Layer 5 of a small transformer language model trained on English Wikipedia (16 layers, counted from 0, width 64). Numbers have three digits each and are written without spaces.
A neuron's activation on a vector x is GELU(weights . x + bias), where the dot is the dot product.
The model reads these tokens: "-" " H" "an" "s" " Dr" "ak" "en" "ber" "g" "," " f" "en" "c" "ing" "\n" "-" " 19" "36" " " "-" " E" "ri" "k" " August" " La" "r" "s" "son" "," " c" "ro" "s"

The vector x that enters this layer's MLP at each token. A number n stands for (n - 500) times 0.012.
0 "-": 394498346208402518415494531456416358510482452347529532391416450573577407374554386545373671562471579512661625369465467599466555413494454549510375482378450433569470513514543634379554524487419582
1 " H": 561599355288628466430509461490402454387446602552382693394516459408567439377575523565403527622513547427630438488464485410426467576484450440591509498291456378321605508494608412400534417670456561
2 "an": 470537378116586419509484336475477570507443522551491446491576468431354502435560476646530650599560634508481546482414423427543493657686536430410514546396579414500623515464522543620612492618610505
3 "s": 600561364125514493464360390535420383456438554445423581492579449442366468372605414619521510457522471490501541487418527505547492468637441497516408513200436453350620460484562527525529477480417478
4 " Dr": 491466382275682375476490483483491376407416540599421729354634364473439369474528524469494432564504542439707425465421490485519510546579582370605437511288506491430512369500567413374603533554436511
5 "ak": 486498349049530520509425443511488518514472499478433454619476452525353437381578556558440572519563585549526523437419427574512532488723469428540557582291499468456503604461480505632560433660578439
6 "en": 431514363064570511507398438486571489531421507525526400524538380539305499405490627502384572563577659528542578477450581466544544514781477438571479530358524461551526645455506471578471501663523496
7 "ber": 516550350066570498516425500537623436559509456451516441519476339560403471386625617520407478598511570468537618404498624460479561510677438523586448543372550494566431730492497487463424515579507470
8 "g": 494579392021543483529387487528538521499429434529555481536362332489384548438621501559442537548551575499524548428432580439550456432610469579591488489354547391574581639559547460464515539624521491
9 ",": 502593317141545573431530464471464588480437453468574539516494432561513389618435480512499512506510560512481451440411542461443493560618482478663360298296431417580527527528546520498464517539392461
10 " f": 676497358215740455451578500499515412390473583498493643387536513517609474516571463407480474470377627477567443483433518540534469603552428508489369536330453361417425600450519490417332500702355526
11 "en": 493499340097627507471468405466622488513411456590581445464645448629347467442457633496385465569565607489521558467471568464567501564637602396502515523461552505571612736388524458609560512496497553
12 "c": 598643343228510362496420521554444433403489372335521518440518451491523562447458588480600492471458520566504506459440545505552505453578453549561406581380498487568652498341643413427425425823466436
13 "ing": 529494339026525550461456513468516523518505358413516523523460491622463454502541391538319514441488495535459577514444437540603497435626413616441490482301483525546554800495546488509552500514460447
14 "\n": 473535246328496590532507524433564407378350443494446553399456422477552515559403489501473495563472476590668481440316492467469506505702443547524388365200498548417456563506549487515589495509456376
15 "-": 518521246146508506470534328397484499421446471457418487513432488501524442580541419524491445517545441561606494489512588560456578541684394585433384353454461516546395545445436565420579537558458529
16 " 19": 488475411447694379484524536464529498335486409441589474459428408456476465432404532510521519724483597427551493402427468494527567455748479696415462286405458506287472517543446515392576478402461614
17 "36": 463606389334444454536463496496656608409453515418495510609296414610499463423447504562442443627562497412540539429382459570526448465584448781447488357280421433348462602527431578355528408501524502
18 " ": 539453361374614488516520584457568521490458511418444470455458467502496434318564439465656604500497705466798468357422639558503482513640436701496467503538424319438555604448408511478498446486296511
19 "-": 477548364390419344474511541396397510557479488265531454340417408548573416316517339500521630580506556412644597385501473610472534382541541569439444454364435386554456565495499686389551473493344591
20 " E": 451503367296639448433581579467463438463460584511383685386673487495461393360550541580549596548531564537721461455446547400389622518618509463493510513339453454348445564416574580418401431560468488
21 "ri": 423625416211589373480503480436510489525530321377359422485537454463357487391508528549599616602551700540625511457482533456613438527631698575426532557574551632591555444437506568407430416489579606
22 "k": 468541386144476445454327478490448453522440522499469441626481459555457489368650471572526534558584672465545441369389573485571536570644410473489574590343507496452500648465461445564336432667549477
23 " August": 556533353237703528479471460441524403576487543495540612444520375715474427437520439553287427557614414393492485490425456513526462576513508353537399417452491490252535467433544518466558493630309691
24 " La": 455466368225608431481590419424411538443534685526416526387492434472430466489613489600589679560619565439561494432456240365485524608475593469335559566420446446362452575496578621548499459479578597
25 "r": 487548389265678329461433407486452508446454461577580420351541420401456553515632535529653551648457660490479458457380426465582552641600564552292587586485517639363574632487616504456509536581426644
26 "s": 575559366231481406458319411510381377477486487450520597526559421481343500382634429581655502517540485445547509519402531531581465497584555551372507528262410561319631354491602555599457489516340528
27 "son": 458511373151634495479375504502549558582433392557606493510448288551344560497579613577511568570569610500520518485391421427587429529766519436388457450361588486428534523537454597461451511656530527
28 ",": 465592314190464552430551479449469620487461452436637584565515448660534408553440478495499532497618517444454389440371536515470502589560479509558425286332450466491555487524477509496358504539459455
29 " c": 666558312244701486459591571488526454458547450344553723385544447538594471440483560473383470533490567485584520415402680506502572521599418442613387481461506415502524478408542410408534455744434458
30 "ro": 434537435211497390426465579507452447502517620368407583353595490513384509411516459597690601468596578629597527586414482392575427617689479548345479557463423493505417418419555705432417447516456583
31 "s": 528454424108466446435396411499457380596449511406597534516664611542318512442567455530455609520471536503531548465410518494540430578636463631377510552318470502484581519435528543633397435456256502

Each question shows the input weights of one neuron of the MLP. A number n stands for (n - 500) times 0.0013.

n23 (bias -0.094): 552555540559465669404475617480568539591334525358621222719357605309651447751570394341355382378560572704393449477665563441439675425199365415336467356547434456650477341594456445512436556297352327
On which token does it fire most, and how strongly? 9 ",", at about 0.11

n120 (bias -0.110): 542464616562398396469575597553382468372526421452545513721760564454554518469562222516476530441230581701270313447669489612538646684548345201336467522632433491592255427510522466390303407420663279
It fires most on token 10 " f"

n29 (bias -0.040): 493502506489500488523516481504496493507503498510518500495497479505500486507497485498503488495494505512500513517489509497491497500503498504508508505510496485487488505504507492494503481499502490
It fires most on token 8 "g"

n21 (bias -0.122): 290400711608559409434446395465305428559720436370532521422595789171532510475420567461443431602763391599525469499378522800635586496524550519742304486656466608236648388701557439416666588431564557
It fires most on token 16 " 19"

n109 (bias -0.038): 298449509465431526563599383386472669341413474480417470477599586543455418783459485465287509327564349464352585424500397487570322504486580290626531525605613743465524419453280482578584578352616545
It fires most on token 11 "en"

n9 (bias -0.036): 504542515626430545462609419372403473643504448546654563817605552576914544485522328369238611504440429373384602554450769387406574458536567522720183352484459495465487323419426448374598450563563614
It fires most on token 29 " c"

n124 (bias -0.058): 473337591748607657482527615497410302367313616674477612444430719305644639623436541321491491558294490436586432485454579625454467502438504569523450670531506518339464472523473345463539496602272467
On which token does it fire most, and how strongly? 10 " f", at about 1.9

n67 (bias 0.038): 648515569597488520410482522455595306512486342413567599587449556473630533527371544443496300508547533538416351647485498459328636394374506534701366303561519460514388372701527375571604447578400581
It fires most on token 29 " c"

n122 (bias -0.050): 452370641605385379456400497660335335505627658543360568523486491414535582390425676508499519582448587360567431611561475479486511673444460500309520576580352495725380334551734471510477561410710325
It fires most on token 30 "ro"

n123 (bias -0.064): 687703441728399637526441653536528326471380496590463654456484565313526541625468577358499292447370469330605418447626178475510343244276407305397334628535445599485620439499546368544536454580531374
On which three tokens does it fire most, strongest first? 1 " H", 12 "c", 4 " Dr"

n25 (bias -0.058): 682328605548356392424393511639232477532464245416634529538685641430416506531585303476444425401341506517475474565461422612393551731612524533483260447558549626325570450494373412513472477575667411
On which token does it fire most, and how strongly? 31 "s", at about 1.3

n98 (bias -0.057): 507579599471447517413427462648565450473524332492516592457733532579677508475516422491502428497610356428580457368506612592520466719567605503660553378593549427436612482693339600562524559346735498
It fires most on token 28 ","

n105 (bias -0.046): 504493505493489499516523511501487504506491488519496496489501487508498485500511501514498492509497505504505511507494499495525503509498481512511488489498497484498499497498507495500496496502506507
It fires most on token 8 "g"

n106 (bias 0.007): 488515503492519504473457494486510490478513505476519510489501490496492509498486499478504544494505503512460490484497512525454492501480514499485534503504520494478489493461470502488519510476497459
It fires most on token 31 "s"

n72 (bias 0.021): 347406579467304614384339442540535386496569624649528423565419499376464491500464536404502564470518442499523619508513607486502551540497334528509563475484434398567543432444464537437506557556492491
It fires most on token 6 "en"

n18 (bias -0.006): 498504491503500505496500508505493501493497500505502494502504509501504502490509503504500501506512503499501508505500489503506491505497491495500483500495500499512501498493500500500497499496499497
On which token does it fire most, and how strongly? 0 "-", at about 0.041

n85 (bias -0.024): 395516517701545473356568329486514431464642506387143438461594708313719469416436458641547451539448324414545503549477636579330416624351617352713394451488242424419424482706458542654528472460633442
On which token does it fire most, and how strongly? 1 " H", at about 1

n5 (bias -0.065): 476469559640681431566525359642482576450389579497579462316478769248539565806237493401260570616553539540425412621461489595430501732411666321536430519460531619338523577483354423685760724522602552
Its two highest activations, in order, are on tokens 25 "r", 2 "an"

n110 (bias -0.030): 279275489605273474563691439397384518701560510633387488422672400408735530625348451456537521556436545494510611528494165501542651596607519566552479397627406597600334499433558570574607742358531478
It fires most on token 24 " La"

n7 (bias -0.038): 371441531444341727539266618604411396506472528829554604585451371488572508525567619418313559583493272589419327603538472370638414492620561432515617357434524712364650464579435372567525588332410337
Its two highest activations, in order, are on tokens 14 "\n", 27 "son"

n119 (bias -0.051): 441363512566290545364496418538499300520442584551419581575514767527469448682328505581342194685445391458455456356505225384708479363393208364561307537479378742492454512626505336602728674511409309
It fires most on token 14 "\n"

n113 (bias -0.053): 687361528602531465584614496521472250325710634438446358418368448458623451568485435156539357547399494468489471505616651404502504603402638524728456439839519572686422282460697362543579448359498571
It fires most on token 29 " c"

n38 (bias -0.019): 584452549670373519404562588398674390504376485483591461574463573521724423602463393378421287487350398496474460659489735422239598378419519533547400343437510511530355423723305458527518501408346480
It fires most on token 14 "\n"

n94 (bias -0.010): 490487506493490502540526499524490516497484491507486499508497513504502495468507501504502483503503501486512501508499489485517502495501480496504477494494509497507509499499520502503486519506496509
It fires most on token 8 "g"

n99 (bias -0.063): 177392618551437574536355562530330446563509555677376193438509650331694642476651479335648555431526576468547289405612340637490492558590382641505531515636604454490474445586652616688604658251482640
It fires most on token 25 "r"

n37 (bias -0.114): 508589617618279460583566454559238539248476510678517373470658426479744556461465220568304461623595392385129469511446348572548634675276634551751461564532664545398631532510617435500718488628714539
It fires most on token 1 " H"

n40 (bias -0.011): 500427571463303465520321568777615538582616723634629354741351440561463522519580516523578222264431550407192434526522430541662541481535593550583313405542569345559448361594394418354406643364664522
On which three tokens does it fire most, strongest first? 17 "36", 8 "g", 27 "son"

n2 (bias -0.108): 474320730605437627620390359662245350601512442485413238552328464396401640223507354521557532486509377417397442490649544692396627744483545255564510569507628464389594690634639497554421633503410373
It fires most on token 22 "k"

n12 (bias -0.017): 507498511502494495482507500493503498512507507496489506495496497502497504516506501504501495505496497498517492496500506502514510492503505503500502496498507507499508506503496505511494496509505506
On which token does it fire most, and how strongly? 21 "ri", at about 0.024

n125 (bias -0.083): 551541509614575640446550567566510380547417463685468616690432550542796579596439426539320520341415471386463509493704614643547468247178468387550396523447457423399330317565410473383572474552482514
It fires most on token 23 " August"

n14 (bias -0.018): 512502494504496508465485512492502500496500503492495505493500504499497504502501512509499518509503493499503494487506495507509503502494504504496500490498505506502512499489488504508498511501505504
It fires most on token 0 "-"

n73 (bias -0.059): 550374660555525525541319525658494484623336529506546649544600433399357465478560642391639310460524354317441585565701588482584465512501635457641544440616461671360606500458529540435227352299563485
It fires most on token 26 "s"

n86 (bias -0.111): 442622613761609580568606559530464560412424714550627648613387550286525474637518393357375557501606481458413341382648483580318724679296304380573468442427269490440534495518554376378520545554442445
Its two highest activations, in order, are on tokens 1 " H", 10 " f"

n107 (bias -0.130): 524512482604552549562582486641517259463582546617599386565428736443519608468530605399397184560429396191563641316640669346462520411570587385603467443489503474627620288530319254514531623355630447
It fires most on token 4 " Dr"

n96 (bias -0.020): 506504502505506506471484510479504500495512506491490503493501498507495528515506504497506505513508512498486492492490500515474497496503508497493503510493506502509498499487485498499509501493495496
On which token does it fire most, and how strongly? 25 "r", at about 0.028

n89 (bias -0.115): 357455555496535745515628428524549597487608354505194526566615502418569386496326510514656532354526378621563463519473491650683409753465643196511371593697527506643516277594445662652466445525584356
On which token does it fire most, and how strongly? 21 "ri", at about 1.2

n59 (bias -0.183): 495466686580352538687409656425304396686424570485463493547516758363428600499549628461539296447326394316613656746571643473669408444372460521415450505441559504348606270514540422389549494563459334
On which token does it fire most, and how strongly? 26 "s", at about 0.79

n58 (bias -0.070): 599492494644632773414485516543443277375433459651645413552445563417675733882506426276233438501281600342394475551540469557587560632413311318559531609460710543298419610454547349584483540573412448
It fires most on token 10 " f"

n95 (bias -0.085): 446502530471344473551523678380446556457556513689257554487575510568652489536332261468521427272574174783468411658407346543563352623393483543617542655806379736417430336507443643663789583382516599
It fires most on token 30 "ro"

n64 (bias -0.034): 375383591494373643573549555637434403565343597526475461646438412458481545492565352368595476595724476469355345660540513570529663374643580626476407492453450695336455579474525622395387549442581482
It fires most on token 17 "36"